Layer 6 of a small transformer language model trained on English Wikipedia (13 layers, counted from 0, width 128).
A neuron adds its activation times its output weights to the MLP's output. To switch it off is to set its activation to zero at one token and run the rest of the model.

Output weights of the MLP neurons that the questions are about. A number n stands for (n - 500) times 0.00062.
n17: 383 201 434 690 326 343 524 513 601 381 298 491 517 655 365 577 598 580 587 559 522 341 401 736 633 529 564 432 348 520 509 659 474 644 617 551 397 304 902 508 605 516 430 868 561 587 259 542 566 635 466 459 732 676 524 629 671 438 449 755 546 645 636 413 500 264 398 266 527 778 451 767 720 373 644 434 584 401 402 451 850 453 439 610 492 736 397 307 398 539 370 454 238 552 589 535 429 273 312 517 400 221 390 535 649 455 386 427 581 458 377 443 670 277 413 362 604 749 487 528 491 600 603 370 462 304 500 183
n38: 374 381 764 337 623 545 260 644 425 657 488 624 294 547 152 644 560 618 496 431 604 554 508 490 399 500 485 303 449 446 328 592 249 393 581 500 642 493 565 333 535 428 440 469 538 439 475 656 411 554 636 546 414 387 569 599 417 621 507 474 578 548 304 481 281 403 405 422 464 404 466 748 599 489 463 353 636 395 404 411 245 489 661 444 411 518 581 456 584 614 571 610 607 737 434 425 303 459 308 583 730 194 371 470 457 688 482 577 255 577 551 643 398 500 470 518 664 363 770 480 419 269 415 608 366 364 459 558
n58: 285 381 534 388 225 392 729 615 598 569 488 562 534 475 350 488 447 461 481 742 489 489 115 466 456 409 518 596 653 416 560 558 474 589 725 370 578 449 510 443 785 524 461 595 417 446 390 709 333 395 215 482 526 302 510 155 595 496 595 453 507 384 363 496 568 670 475 604 562 510 462 546 424 362 537 519 588 886 393 681 526 457 530 681 379 305 437 493 621 283 422 527 471 386 392 590 589 333 733 486 289 254 647 597 577 446 428 651 463 613 414 575 438 320 552 371 481 345 623 600 485 461 449 503 630 408 343 348
n68: 568 432 496 584 492 524 240 625 273 873 533 615 508 447 421 352 467 852 780 481 465 780 719 671 523 573 477 602 672 593 534 407 441 613 410 577 436 620 362 654 591 417 410 342 386 407 575 466 552 457 661 410 738 759 551 641 391 369 471 284 440 305 174 539 272 500 504 495 286 490 666 709 444 342 609 695 411 500 662 496 389 511 503 460 583 593 594 605 713 616 622 665 422 434 654 342 653 457 210 557 594 566 348 536 737 342 504 519 547 376 603 265 512 489 618 484 524 489 587 555 473 607 306 504 473 547 269 573
n78: 457 356 556 573 450 369 534 490 483 241 415 761 642 673 657 310 568 517 524 417 600 480 559 587 512 730 534 546 530 385 600 547 435 659 510 513 549 591 446 602 356 301 559 613 728 509 513 533 647 563 401 470 542 248 503 563 614 556 531 460 631 396 612 791 491 474 426 528 440 567 624 396 567 517 491 458 589 463 535 674 420 677 430 493 437 595 459 524 658 486 445 117 398 551 484 465 444 522 495 527 418 469 490 755 632 312 376 384 749 507 266 587 584 337 610 350 555 366 476 611 664 500 537 599 800 552 408 483
n89: 839 299 563 318 527 328 525 236 563 435 605 638 414 636 625 276 301 587 347 602 465 526 562 447 317 540 405 512 607 433 588 543 760 313 675 584 511 581 471 500 57 514 422 628 551 461 515 534 407 464 496 534 429 737 399 739 587 403 354 534 321 475 386 138 446 642 381 756 479 396 444 398 677 595 448 461 328 525 588 653 355 489 435 607 612 670 411 565 584 504 578 512 539 698 504 366 736 600 380 591 395 442 540 582 325 601 515 299 166 559 341 706 546 444 383 376 320 621 606 315 477 529 554 449 610 655 582 527
n118: 692 400 619 591 191 210 544 585 570 492 555 521 500 531 440 339 561 351 435 500 504 461 305 496 531 490 381 698 302 496 636 318 597 669 573 314 392 548 564 403 590 481 473 567 508 355 675 382 438 623 292 531 381 490 575 533 236 535 400 695 376 478 723 318 726 523 400 310 582 442 500 593 529 528 704 718 579 368 617 508 480 508 471 479 784 617 625 616 550 448 691 397 359 464 644 496 25 548 727 480 528 488 393 545 301 311 496 255 464 566 611 529 536 825 655 544 675 326 557 106 665 462 733 534 650 636 775 369
n125: 625 623 623 463 643 744 614 592 559 475 478 932 761 577 565 426 306 452 508 459 529 330 233 481 350 489 181 630 662 321 523 596 359 423 475 427 389 463 744 328 680 458 532 531 375 580 436 634 456 531 556 680 323 627 570 658 322 220 489 652 752 704 416 533 656 320 763 319 290 455 220 539 552 434 485 411 563 622 595 422 542 410 552 339 745 637 355 368 402 438 605 553 574 309 719 736 632 339 535 687 663 483 615 357 714 426 672 367 477 327 544 483 467 349 479 458 781 378 534 595 492 566 376 527 427 491 365 369
n133: 404 383 593 357 613 460 359 460 440 465 735 454 500 589 234 205 801 485 252 523 492 596 632 431 371 567 481 537 585 605 376 445 710 529 322 492 477 563 522 591 349 573 439 671 526 533 343 473 443 380 434 291 629 470 662 370 322 367 242 512 588 440 455 512 390 321 340 863 454 596 639 388 380 679 604 572 612 263 770 488 660 605 528 653 378 661 528 300 663 476 556 328 484 460 407 672 665 391 661 392 484 496 362 412 496 771 333 705 539 388 425 657 426 402 552 472 249 469 468 208 654 559 712 541 376 474 690 376
n184: 637 862 705 414 720 285 458 569 671 579 694 308 866 741 391 692 677 592 296 366 466 352 517 431 451 468 496 631 457 389 624 469 641 436 485 761 591 316 617 551 395 528 518 633 482 381 518 671 737 426 623 420 589 607 482 469 533 555 490 387 712 318 543 599 603 511 583 608 679 548 382 412 551 601 565 546 628 442 661 421 481 340 561 372 478 439 572 417 496 470 527 504 697 553 482 700 510 465 559 385 397 413 418 458 775 417 649 398 664 512 468 391 463 595 777 283 289 682 396 620 538 476 254 414 556 657 636 496
n188: 560 487 507 599 436 602 516 745 452 447 583 288 580 504 470 716 414 486 493 585 362 322 401 516 602 568 457 398 441 349 371 576 338 440 172 564 676 411 463 251 527 527 521 556 307 500 382 518 780 573 383 493 408 178 466 596 384 434 523 667 594 473 443 482 576 344 482 283 526 519 474 545 532 422 724 324 226 551 530 237 467 708 404 390 378 518 435 546 370 518 594 721 529 316 673 533 564 636 197 539 381 611 408 380 560 463 327 310 452 610 678 449 475 576 358 554 623 447 398 629 651 630 518 662 363 680 677 564
n193: 328 469 336 520 645 346 485 405 471 463 624 392 463 392 504 439 535 816 704 496 492 80 646 508 638 461 261 285 510 492 424 511 430 580 413 722 500 512 393 385 382 519 397 651 500 451 575 291 698 564 380 516 462 332 550 530 421 647 651 277 441 496 816 521 540 523 622 781 471 353 573 383 386 362 448 525 420 634 606 581 467 565 332 198 675 332 578 508 695 336 719 391 553 533 593 350 464 674 379 279 545 545 500 592 530 247 690 258 582 612 591 151 516 776 579 553 434 456 396 545 426 722 565 643 484 665 901 605
n211: 484 555 405 358 433 463 352 557 335 436 449 665 660 417 459 742 442 582 590 524 423 779 537 430 403 727 783 673 586 404 465 500 557 485 338 579 353 84 361 601 568 818 368 686 416 362 278 524 446 332 491 554 652 490 451 583 344 348 207 512 438 421 459 228 373 641 392 548 632 710 751 263 467 365 482 496 575 394 571 668 279 524 317 582 586 556 496 484 346 665 748 577 621 480 576 467 822 478 466 385 468 448 666 435 479 521 425 427 522 416 359 351 595 512 471 621 317 480 447 803 379 598 613 511 619 491 464 675
n274: 188 666 558 413 544 529 404 394 467 508 610 240 685 338 608 364 569 657 336 571 561 307 556 559 615 465 408 470 480 489 254 519 334 553 719 711 562 287 613 344 358 549 449 224 279 418 602 504 290 493 514 640 315 759 602 387 383 422 452 500 609 421 445 651 564 641 608 400 295 311 664 500 685 548 427 343 491 244 328 530 603 560 579 830 340 399 374 588 596 577 573 483 605 695 508 426 464 635 233 504 683 702 417 492 589 441 635 496 773 420 517 467 664 259 733 472 214 278 603 456 382 521 677 527 322 386 591 488
n297: 479 585 489 684 496 577 417 673 331 386 684 629 306 310 213 508 555 367 708 334 406 391 454 566 432 537 632 545 400 569 606 669 327 497 583 351 414 339 577 469 313 487 427 593 507 613 636 422 507 430 488 587 683 841 560 637 701 410 563 639 364 484 382 464 434 602 511 321 513 458 309 625 577 543 376 548 692 374 859 305 412 419 545 390 528 371 536 425 422 378 435 596 504 399 588 683 473 453 611 571 489 647 567 701 492 436 507 255 368 575 694 522 539 448 380 266 245 309 463 359 579 481 414 537 345 590 411 358
n298: 565 779 534 671 570 306 397 550 657 463 652 710 589 516 357 333 484 451 386 480 765 488 265 370 529 496 430 469 243 527 355 657 325 655 362 426 440 641 519 556 451 488 424 561 531 396 560 569 668 277 929 319 508 287 302 526 733 428 646 607 508 673 524 550 496 626 261 657 378 560 219 644 567 706 700 547 296 327 582 648 720 492 530 674 718 608 688 628 710 620 273 628 396 588 547 762 394 335 576 439 529 280 534 373 408 326 463 583 417 313 504 653 434 468 622 767 529 553 568 292 579 235 313 496 627 251 687 586

Each question names a token from some text and the token that comes next. It shows the activations a of the neurons there, in the order above. A number n stands for (n - 500) times 0.01.

Then comes g, the gradient of the next token's log-probability with respect to the MLP's output, scaled to length 1. A neuron's effect is roughly proportional to its activation times (output weights . g). A number n stands for (n - 500) times 0.0007.

"way", then " with"
a: 508 507 561 523 502 476 485 503 564 501 481 516 513 518 478 443
g: 586 562 924 682 453 493 204 441 476 336 517 594 567 520 476 639 469 483 454 641 611 510 296 509 506 499 517 455 590 502 394 400 329 475 664 604 467 667 694 504 201 672 295 574 498 469 701 182 490 441 389 617 399 539 396 486 631 520 425 383 418 490 667 282 466 643 413 636 413 532 504 423 605 473 603 550 345 493 460 614 414 421 562 501 335 598 762 686 322 640 544 531 533 544 481 695 436 729 663 474 605 650 432 359 495 833 615 528 664 676 537 656 561 590 617 400 579 781 445 514 330 445 443 424 480 604 447 673
Which neuron, switched off, raises the next token's probability most? n58

"y", then " play"
a: 508 463 504 522 511 502 512 488 466 551 483 517 508 499 467 286
g: 581 551 702 269 787 672 457 631 490 325 147 698 494 373 496 465 300 563 692 483 395 488 509 552 527 480 570 473 402 311 450 340 568 726 531 386 396 634 332 500 477 414 489 421 664 619 530 245 600 393 468 587 593 529 716 478 634 424 456 494 637 414 429 551 546 381 506 457 676 425 621 445 356 467 335 492 628 370 365 158 436 451 552 498 636 598 427 273 582 622 303 386 518 628 673 526 494 635 450 627 475 465 430 497 525 618 530 178 625 393 638 746 433 639 593 601 587 683 711 601 430 605 455 478 488 782 475 615
Which neuron, switched off, lowers the next token's probability most? n298

" ", then "ed"
a: 502 508 511 499 488 500 575 499 516 251 492 495 515 600 136 474
g: 258 528 590 578 473 523 777 545 324 482 520 350 591 545 638 659 422 528 536 475 426 734 416 238 428 574 607 380 620 467 372 547 310 460 299 445 217 565 611 599 543 532 439 479 807 239 429 654 569 450 719 435 348 544 705 532 401 690 544 505 449 505 311 436 419 424 646 743 482 438 375 650 411 656 488 443 417 446 652 386 397 607 734 584 440 626 654 264 457 449 571 321 533 420 496 331 420 517 434 143 392 320 345 399 373 447 261 489 692 434 385 639 582 546 539 628 697 442 425 584 449 460 638 494 428 530 514 567
Which neuron, switched off, lowers the next token's probability most? n297

"ad", then "d"
a: 512 493 517 492 739 477 484 36 530 520 474 507 555 171 500 536
g: 499 347 513 403 466 314 700 636 540 513 518 538 456 416 551 663 318 324 555 432 296 715 486 534 645 396 583 605 623 430 665 619 566 463 101 296 200 420 618 408 385 485 455 463 748 522 720 572 311 448 375 793 312 598 449 661 632 294 479 549 389 505 529 585 690 205 446 294 615 480 374 644 409 515 512 465 383 561 496 539 344 463 485 327 643 475 441 532 423 494 317 525 563 491 407 612 481 642 555 322 702 499 415 554 592 334 414 546 354 336 433 343 502 433 272 495 511 527 607 500 784 380 290 554 528 442 555 454
Which neuron, switched off, lowers the next token's probability most? n274

" the", then " N"
a: 514 487 465 263 498 418 869 488 408 508 501 616 374 504 502 460
g: 320 346 428 572 493 404 371 436 466 366 532 449 408 552 274 303 481 461 790 485 663 306 530 520 539 731 474 388 328 583 630 642 263 460 570 626 348 443 538 372 568 544 528 452 560 704 595 540 522 419 490 584 664 566 638 514 546 670 363 556 389 583 507 607 322 227 406 532 419 245 365 543 631 447 274 527 459 501 416 751 310 509 247 304 319 731 420 662 312 283 724 390 558 619 622 539 502 370 585 211 370 361 693 426 515 547 496 521 640 314 596 637 522 520 444 554 423 694 515 531 348 465 544 637 481 661 516 408
Which neuron, switched off, lowers the next token's probability most? n193

" un", then "s"
a: 505 508 525 391 508 510 508 500 486 502 506 501 512 438 519 705
g: 403 554 357 522 646 841 452 514 418 436 619 608 360 450 531 421 478 434 259 594 499 289 619 443 560 623 437 527 506 524 539 441 595 445 523 564 280 332 480 232 454 480 621 257 567 403 608 618 345 722 377 396 502 682 481 618 394 367 620 436 513 512 608 486 309 477 546 351 418 536 335 505 377 573 583 186 589 478 607 564 463 498 690 362 748 222 552 403 619 394 389 465 476 649 630 417 530 364 573 369 461 452 656 534 481 593 851 444 847 558 634 539 424 460 262 495 536 547 582 453 419 532 533 563 522 555 650 881
Which neuron, switched off, raises the next token's probability most? n298

"ur", then "ph"
a: 513 510 496 469 508 501 504 555 462 490 494 430 497 520 487 501
g: 512 538 528 598 649 552 437 738 440 387 196 586 442 580 560 388 542 386 406 273 447 729 511 592 587 492 380 299 342 723 365 609 578 412 308 402 537 614 390 736 372 679 411 614 411 603 544 534 452 351 500 305 492 533 382 384 450 523 339 328 516 619 473 684 582 449 619 424 736 390 473 497 372 418 554 361 501 526 690 376 424 743 433 501 476 406 387 394 300 280 367 288 462 251 577 497 504 551 311 372 435 595 465 363 696 760 500 413 528 382 443 715 518 394 346 387 576 270 667 648 619 533 519 604 395 229 564 415
Which neuron, switched off, lowers the next token's probability most? n193

"out", then " his"
a: 509 495 600 481 532 398 505 492 510 494 500 688 498 508 506 522
g: 515 358 628 416 335 416 474 334 439 607 357 680 693 437 522 492 453 359 308 520 651 333 475 541 591 424 409 328 704 466 432 283 504 816 458 488 431 526 580 533 349 424 527 183 303 767 505 408 514 376 492 403 407 534 578 534 545 757 607 533 432 576 666 700 707 612 468 568 395 516 497 432 498 646 518 360 566 503 644 338 300 446 372 492 254 430 415 528 272 466 460 520 245 363 570 534 462 382 379 421 299 382 502 613 628 465 399 536 499 664 629 419 648 730 559 436 224 411 428 548 505 484 671 742 179 439 456 535
Which neuron, switched off, lowers the next token's probability most? n193

"ri", then "ar"
a: 514 501 507 504 552 491 493 526 515 532 522 472 522 517 503 500
g: 479 495 526 332 570 777 459 260 259 531 248 437 480 428 593 378 448 520 494 598 344 740 407 425 434 481 288 329 546 600 666 599 568 428 495 350 510 517 579 518 650 534 392 654 341 475 616 533 498 578 215 679 588 464 702 609 642 697 655 383 662 375 546 415 378 521 375 552 435 545 599 497 590 728 474 335 507 594 385 679 627 516 552 611 636 473 687 426 337 239 739 413 398 663 424 422 425 400 558 437 582 571 524 657 390 634 510 398 657 602 656 418 391 440 405 277 514 458 392 392 365 342 411 698 849 382 576 642
Which neuron, switched off, raises the next token's probability most? n184

" m", then "en"
a: 497 523 525 432 498 362 520 492 510 328 515 494 509 480 509 495
g: 434 493 515 500 859 608 351 470 481 688 505 417 544 434 474 487 481 327 725 467 704 757 400 558 362 433 510 476 556 533 295 430 326 545 539 570 475 528 631 364 307 342 619 153 313 548 306 405 511 471 447 655 259 463 552 663 607 748 231 284 539 637 321 634 373 540 559 607 332 520 404 493 743 466 493 593 490 471 418 619 471 501 565 496 317 459 465 671 556 561 501 384 597 367 380 614 457 696 448 608 642 615 620 296 572 504 453 414 480 669 460 668 545 462 388 329 491 704 655 775 501 472 669 406 694 431 625 468
Which neuron, switched off, lowers the next token's probability most? n184

" un", then "oc"
a: 504 502 543 452 507 485 501 461 488 500 501 496 511 439 513 717
g: 660 564 437 573 683 445 429 492 318 501 329 570 422 474 359 536 593 314 299 565 486 447 524 592 502 559 432 588 421 541 540 577 495 485 582 629 476 636 578 673 688 616 333 502 610 566 453 521 648 421 520 400 675 523 582 648 706 398 489 686 397 510 344 284 272 772 441 604 296 662 330 609 610 400 552 226 439 554 455 348 312 339 534 569 474 599 496 363 392 604 380 659 374 410 620 530 473 470 398 403 465 828 342 482 484 470 657 603 590 321 578 386 698 115 514 539 657 267 569 474 321 669 578 512 324 218 504 609
Which neuron, switched off, raises the next token's probability most? n68

" ab", then "le"
a: 547 514 504 165 515 500 482 504 498 528 497 508 481 552 553 615
g: 517 520 505 385 481 431 384 423 725 249 508 451 671 645 580 545 235 574 519 644 370 500 506 660 353 364 603 499 588 533 531 536 703 710 375 555 722 487 491 487 545 490 360 442 468 605 469 636 419 512 413 356 607 530 377 427 571 442 205 799 580 554 303 486 667 863 167 563 570 541 624 285 712 497 487 456 636 462 581 505 719 600 247 477 559 474 508 591 484 411 765 583 505 361 415 408 489 690 369 348 567 394 551 457 562 412 527 453 469 267 488 350 471 726 705 588 392 411 478 535 420 445 481 741 367 312 500 604
Which neuron, switched off, raises the next token's probability most? n297

" W", then "el"
a: 477 514 681 510 483 450 448 500 521 482 504 502 508 529 504 392
g: 637 556 380 533 621 605 513 649 630 418 416 409 505 480 393 401 626 523 434 408 390 765 361 483 489 565 649 821 429 463 457 594 482 664 569 320 646 540 340 456 462 295 377 250 415 429 150 593 435 484 423 577 431 449 405 565 646 706 408 520 498 474 438 739 380 734 364 565 406 566 399 718 556 547 714 455 279 384 669 398 542 491 733 550 483 478 365 714 638 475 378 799 365 272 417 500 502 558 428 545 495 615 397 505 259 410 524 264 694 503 430 372 624 600 167 652 486 528 491 424 487 392 504 370 525 593 549 548
Which neuron, switched off, raises the next token's probability most? n298

" W", then "ill"
a: 503 496 635 498 496 472 461 507 507 497 510 521 491 512 505 460
g: 677 466 554 683 276 424 636 638 410 744 267 391 536 605 574 331 497 579 409 271 515 480 396 595 708 416 442 425 598 689 365 242 495 563 565 107 454 520 354 454 461 371 466 575 404 694 466 504 485 426 532 372 587 575 339 366 433 538 271 505 419 551 639 548 735 314 625 545 658 657 418 752 450 662 532 529 423 700 446 516 417 649 469 579 445 328 541 545 554 506 490 535 597 495 547 237 494 494 473 643 541 466 448 664 269 421 673 660 393 314 730 615 680 393 586 498 496 336 520 559 253 318 391 330 526 601 367 484
Which neuron, switched off, lowers the next token's probability most? n58

" the", then "m"
a: 506 492 473 289 501 433 765 491 430 508 500 563 399 489 494 476
g: 376 650 469 578 489 582 631 523 240 704 418 715 346 388 770 376 402 556 555 330 409 745 637 354 452 561 516 433 568 522 708 521 525 645 481 462 474 384 548 660 474 348 692 304 607 554 667 348 638 575 456 562 720 416 702 183 399 607 545 411 564 470 378 451 450 494 403 647 470 497 461 393 324 654 346 644 411 438 373 615 501 629 605 663 675 532 350 601 472 474 470 462 337 605 359 512 513 745 502 394 671 290 621 688 540 368 519 629 601 398 421 410 581 205 411 717 418 489 290 582 316 358 550 521 359 437 552 694
Which neuron, switched off, raises the next token's probability most? n118

"n", then "ch"
a: 486 504 479 522 512 496 498 501 489 477 486 532 491 492 487 378
g: 126 497 472 432 715 493 427 512 295 652 323 615 441 653 425 432 763 618 607 657 372 415 481 579 412 461 389 478 542 642 430 540 493 461 677 735 457 551 508 507 482 554 622 428 578 407 627 511 387 555 615 719 368 380 554 582 584 531 581 592 187 582 583 545 382 621 653 619 501 522 715 474 668 626 380 370 548 567 290 464 555 377 567 554 443 474 585 562 538 500 521 521 337 794 479 368 565 82 553 462 505 482 809 529 384 400 347 453 422 576 362 635 558 159 449 585 662 612 389 714 565 525 642 511 368 375 378 461
Which neuron, switched off, lowers the next token's probability most? n184

"ud", then "it"
a: 514 698 505 492 510 531 520 510 546 494 495 498 454 503 486 495
g: 272 446 445 445 519 461 499 377 323 386 421 480 292 632 366 318 410 448 485 341 362 429 370 569 305 622 493 425 375 21 470 509 535 406 360 629 467 550 583 317 578 406 568 550 322 475 547 584 649 207 556 606 651 515 562 370 495 491 684 541 444 455 502 669 543 500 420 460 346 661 552 485 310 394 526 436 377 413 261 457 615 467 500 457 666 564 515 562 671 450 498 340 498 436 679 435 423 466 471 584 474 595 430 460 335 398 518 368 364 471 353 566 444 617 463 920 419 284 584 336 672 155 414 353 329 434 514 730
Which neuron, switched off, lowers the next token's probability most? n38

" the", then " Y"
a: 500 493 474 354 500 377 744 488 457 508 499 575 420 501 510 509
g: 407 447 450 696 340 698 447 567 816 657 406 465 320 338 431 519 400 567 359 642 441 403 595 306 688 626 305 499 576 506 372 566 407 587 371 312 561 373 363 392 423 533 613 349 509 349 392 629 570 604 623 587 344 547 387 550 392 501 347 316 693 541 463 663 567 554 495 411 273 455 459 594 355 253 470 616 485 343 463 446 392 424 528 403 346 411 348 781 649 606 534 323 408 503 699 582 484 535 334 408 595 611 348 743 637 637 648 651 506 700 691 566 707 396 478 482 543 713 447 449 453 616 504 808 512 505 683 626
Which neuron, switched off, lowers the next token's probability most? n89

"x", then " W"
a: 490 482 499 498 511 494 530 527 495 508 501 493 497 537 495 529
g: 681 502 392 353 460 390 565 365 739 716 359 377 549 683 517 469 334 515 555 430 400 438 524 432 490 491 608 514 528 461 696 610 437 444 251 516 378 480 545 539 438 363 373 437 514 273 512 628 535 430 602 581 415 388 519 310 436 397 737 544 573 507 728 520 575 668 487 561 365 380 431 565 651 572 449 474 311 251 204 590 667 533 319 641 510 673 495 655 583 576 347 131 540 384 543 626 298 400 521 347 423 606 679 343 659 514 357 609 405 475 548 603 389 737 773 395 487 756 515 727 653 369 552 528 492 356 611 603
Which neuron, switched off, lowers the next token's probability most? n298

" m", then "ade"
a: 498 494 486 473 505 449 490 485 496 462 525 495 455 489 520 509
g: 559 334 558 385 514 461 435 663 749 325 313 620 648 707 516 474 475 493 396 757 531 522 457 716 391 462 671 556 454 623 536 212 615 560 683 457 648 521 479 545 324 500 707 603 412 451 425 533 567 618 697 318 502 623 534 348 548 476 310 377 475 613 428 501 699 452 695 574 450 397 427 566 474 609 668 495 485 462 265 584 465 260 319 533 592 478 592 375 527 510 339 529 591 425 446 368 403 637 419 307 549 514 514 389 453 603 704 64 354 554 601 216 414 388 619 305 424 575 340 667 611 605 399 305 603 660 531 428
Which neuron, switched off, raises the next token's probability most? n184

"v", then "e"
a: 500 577 487 493 532 500 495 495 501 500 505 488 448 490 491 564
g: 617 644 525 554 552 491 441 577 565 285 436 628 505 291 440 531 415 396 582 571 498 549 626 638 488 560 462 719 506 657 493 676 235 621 219 370 370 604 602 523 453 204 553 605 445 586 512 695 634 345 525 381 636 397 581 400 425 381 615 532 656 617 564 490 571 455 368 566 558 588 526 335 339 400 508 532 776 414 226 396 431 348 502 677 460 669 591 570 327 431 806 690 491 613 836 595 444 501 655 751 381 505 498 401 486 479 493 486 423 272 377 274 423 251 344 564 584 382 377 488 397 507 573 284 471 510 367 374
Which neuron, switched off, lowers the next token's probability most? n298

" le", then "av"
a: 499 502 500 390 505 524 500 475 502 499 495 467 364 354 449 483
g: 452 455 497 336 556 561 561 673 452 744 590 562 395 507 515 168 556 445 436 485 509 390 414 438 430 149 610 449 451 366 569 493 526 629 613 521 501 465 602 427 617 329 235 431 567 675 612 420 533 606 699 574 752 440 445 490 622 622 299 539 325 540 524 278 497 622 640 503 401 564 383 454 435 630 320 764 591 534 594 300 401 593 459 487 352 681 289 391 513 624 335 652 546 324 588 383 400 726 530 489 321 493 334 449 608 433 345 575 566 459 361 452 285 348 509 421 661 504 603 476 543 602 778 464 116 528 508 342
Which neuron, switched off, lowers the next token's probability most? n211

" the", then " F"
a: 498 485 476 368 499 463 976 484 488 506 499 558 385 477 505 467
g: 395 596 530 388 570 415 443 377 466 473 522 483 445 513 426 603 373 380 630 571 368 299 610 816 402 469 848 434 607 380 497 521 411 331 378 516 421 373 556 580 514 744 323 349 492 310 355 225 289 599 415 567 587 484 635 444 453 348 389 485 585 405 527 594 376 232 591 533 534 245 350 215 441 499 308 433 365 529 631 502 614 647 567 505 409 413 219 422 402 519 598 533 696 535 726 509 533 627 470 317 506 602 543 147 258 402 445 361 510 582 567 259 484 580 378 396 424 588 609 707 571 553 519 458 593 386 494 514
Which neuron, switched off, raises the next token's probability most? n118

"av", then "is"
a: 492 491 489 470 474 499 504 582 526 522 495 423 495 495 498 500
g: 430 596 428 455 529 656 488 414 466 232 554 704 531 325 449 574 466 422 244 470 367 632 591 555 497 415 394 548 431 356 382 722 642 609 508 565 334 616 550 344 450 719 163 539 701 382 503 636 312 423 665 737 606 609 443 460 323 468 656 391 753 415 552 641 387 493 362 385 478 389 472 256 398 548 393 472 222 488 503 506 290 501 511 449 583 316 535 560 374 624 478 413 352 277 680 564 482 670 406 470 686 424 475 304 570 454 617 289 500 466 551 249 552 566 731 442 479 381 438 485 305 457 664 345 316 621 503 598
Which neuron, switched off, lowers the next token's probability most? n125

" w", then "in"
a: 543 535 500 363 509 498 502 435 512 510 510 499 492 483 500 504
g: 318 532 579 378 365 656 444 585 588 530 483 619 702 159 528 625 505 507 383 490 454 529 506 564 414 566 393 588 549 667 390 581 531 456 641 532 449 480 667 553 653 475 527 430 336 446 194 351 347 585 230 580 492 646 506 512 399 479 325 769 434 500 388 498 265 288 658 396 174 566 463 426 571 762 573 509 347 317 422 688 610 538 319 495 306 586 515 249 525 616 437 393 406 364 639 641 342 560 560 389 480 492 510 504 704 431 618 350 383 441 479 849 395 638 355 447 588 620 654 410 488 557 540 454 708 331 522 441
Which neuron, switched off, raises the next token's probability most? n125

" f", then "inal"
a: 511 497 501 476 522 500 657 490 514 375 508 500 502 460 503 491
g: 448 405 544 592 816 538 419 220 516 561 435 369 513 413 581 580 582 420 577 625 371 327 541 528 436 782 802 479 485 794 522 307 435 648 554 426 615 594 388 582 588 465 571 531 649 620 572 182 441 579 438 692 619 561 497 517 240 411 548 451 377 402 476 433 283 327 262 483 413 540 491 596 478 549 416 596 246 439 507 737 608 713 375 362 495 594 504 410 661 744 450 428 568 425 350 393 563 558 536 473 542 528 537 493 570 384 518 421 466 588 495 578 284 405 382 307 577 536 476 471 568 585 760 247 835 596 380 463
Which neuron, switched off, lowers the next token's probability most? n184

" was", then " also"
a: 500 495 530 201 511 496 711 501 474 526 465 523 93 504 509 501
g: 591 523 504 296 512 571 214 545 419 572 422 369 416 626 375 213 473 514 388 618 395 547 483 575 255 416 454 468 601 294 445 583 477 464 466 195 635 475 410 454 595 653 474 400 446 633 502 481 536 687 494 409 645 409 127 750 428 379 333 418 493 491 249 733 455 650 480 425 602 329 336 412 538 493 480 672 402 625 538 772 560 371 750 454 846 393 338 591 409 540 438 551 304 422 445 469 543 538 485 570 499 680 608 544 525 559 231 598 468 614 586 368 462 694 562 300 361 647 541 415 513 401 456 529 390 566 677 568
Which neuron, switched off, raises the next token's probability most? n68

"ac", then "hed"
a: 569 500 698 326 510 602 503 532 491 534 511 492 393 499 341 492
g: 398 409 609 394 478 379 692 644 352 370 382 556 561 466 581 485 619 555 650 633 590 460 600 533 462 603 586 401 602 545 624 269 552 685 355 558 585 568 478 541 565 522 730 757 599 602 432 389 599 585 446 374 379 511 410 202 456 352 671 423 239 588 560 739 369 521 497 486 754 499 303 498 710 552 214 441 416 646 529 643 541 274 418 319 534 443 412 405 637 640 471 577 594 512 259 328 443 235 475 641 387 489 653 526 494 592 504 421 710 448 488 380 646 637 428 442 415 586 398 726 710 622 338 390 677 606 582 269
Which neuron, switched off, lowers the next token's probability most? n58

" by", then " re"
a: 496 502 535 476 496 515 902 502 488 490 490 455 490 419 496 555
g: 540 596 440 504 476 422 430 420 531 688 488 503 517 507 444 462 395 526 419 525 274 578 583 501 508 526 603 415 659 329 529 503 672 681 397 462 507 675 477 482 604 510 625 488 465 368 845 424 325 449 638 614 809 418 496 779 637 301 459 509 637 361 511 648 430 568 307 558 276 670 382 539 523 370 637 587 513 326 714 675 532 317 500 252 825 554 264 363 513 579 592 441 353 367 430 532 516 702 604 507 495 680 574 541 358 298 741 456 546 562 464 451 419 344 748 601 713 306 591 398 588 751 417 470 384 569 422 483
Which neuron, switched off, lowers the next token's probability most? n118

"\n", then "E"
a: 486 484 496 416 501 503 566 505 432 500 482 495 499 644 495 470
g: 422 640 480 345 340 459 526 513 310 576 405 419 471 726 299 545 450 708 641 306 618 502 429 454 809 480 598 601 578 632 296 517 622 498 452 571 389 381 512 371 722 600 478 500 729 259 505 535 519 494 591 386 484 421 757 442 573 459 494 446 677 584 326 443 587 420 469 457 602 573 613 583 265 156 405 393 699 585 597 517 253 371 671 521 414 558 384 628 646 426 516 531 619 391 493 525 622 399 505 437 684 492 408 746 455 292 655 262 584 554 559 288 697 410 524 301 659 550 425 579 379 643 611 555 555 321 689 361
Which neuron, switched off, raises the next token's probability most? n68

" 199", then "4"
a: 518 468 464 501 793 492 677 472 501 469 519 518 656 485 565 280
g: 416 357 540 316 529 474 374 559 332 390 165 588 742 567 659 638 659 610 483 630 554 576 658 640 388 454 574 425 477 417 410 166 387 681 379 595 640 804 525 499 662 379 448 486 551 566 558 605 331 688 569 372 538 433 193 615 516 419 587 593 573 604 483 621 366 430 359 477 389 527 496 646 518 575 452 458 358 684 559 520 526 651 566 453 373 590 639 784 558 303 311 443 587 405 302 321 736 393 411 588 317 352 419 280 684 496 539 633 519 654 552 607 612 248 688 497 321 503 508 376 583 442 452 478 455 476 512 537
Which neuron, switched off, lowers the next token's probability most? n78

"le", then "."
a: 488 492 522 496 256 483 464 635 515 498 495 462 497 483 487 512
g: 798 651 430 512 433 531 625 621 672 377 354 469 523 695 596 346 371 645 546 510 487 495 279 446 438 397 315 524 454 523 614 587 566 462 561 469 628 318 531 374 717 743 401 366 655 767 616 340 484 451 606 541 539 587 303 463 599 396 572 354 578 583 401 432 559 563 541 389 572 713 395 511 321 608 628 739 555 770 737 647 618 536 339 557 290 561 515 293 622 643 404 475 285 467 414 602 640 485 298 518 372 598 499 643 474 535 653 245 342 464 300 450 469 372 672 296 569 469 549 594 455 542 704 602 546 648 599 698
Which neuron, switched off, raises the next token's probability most? n78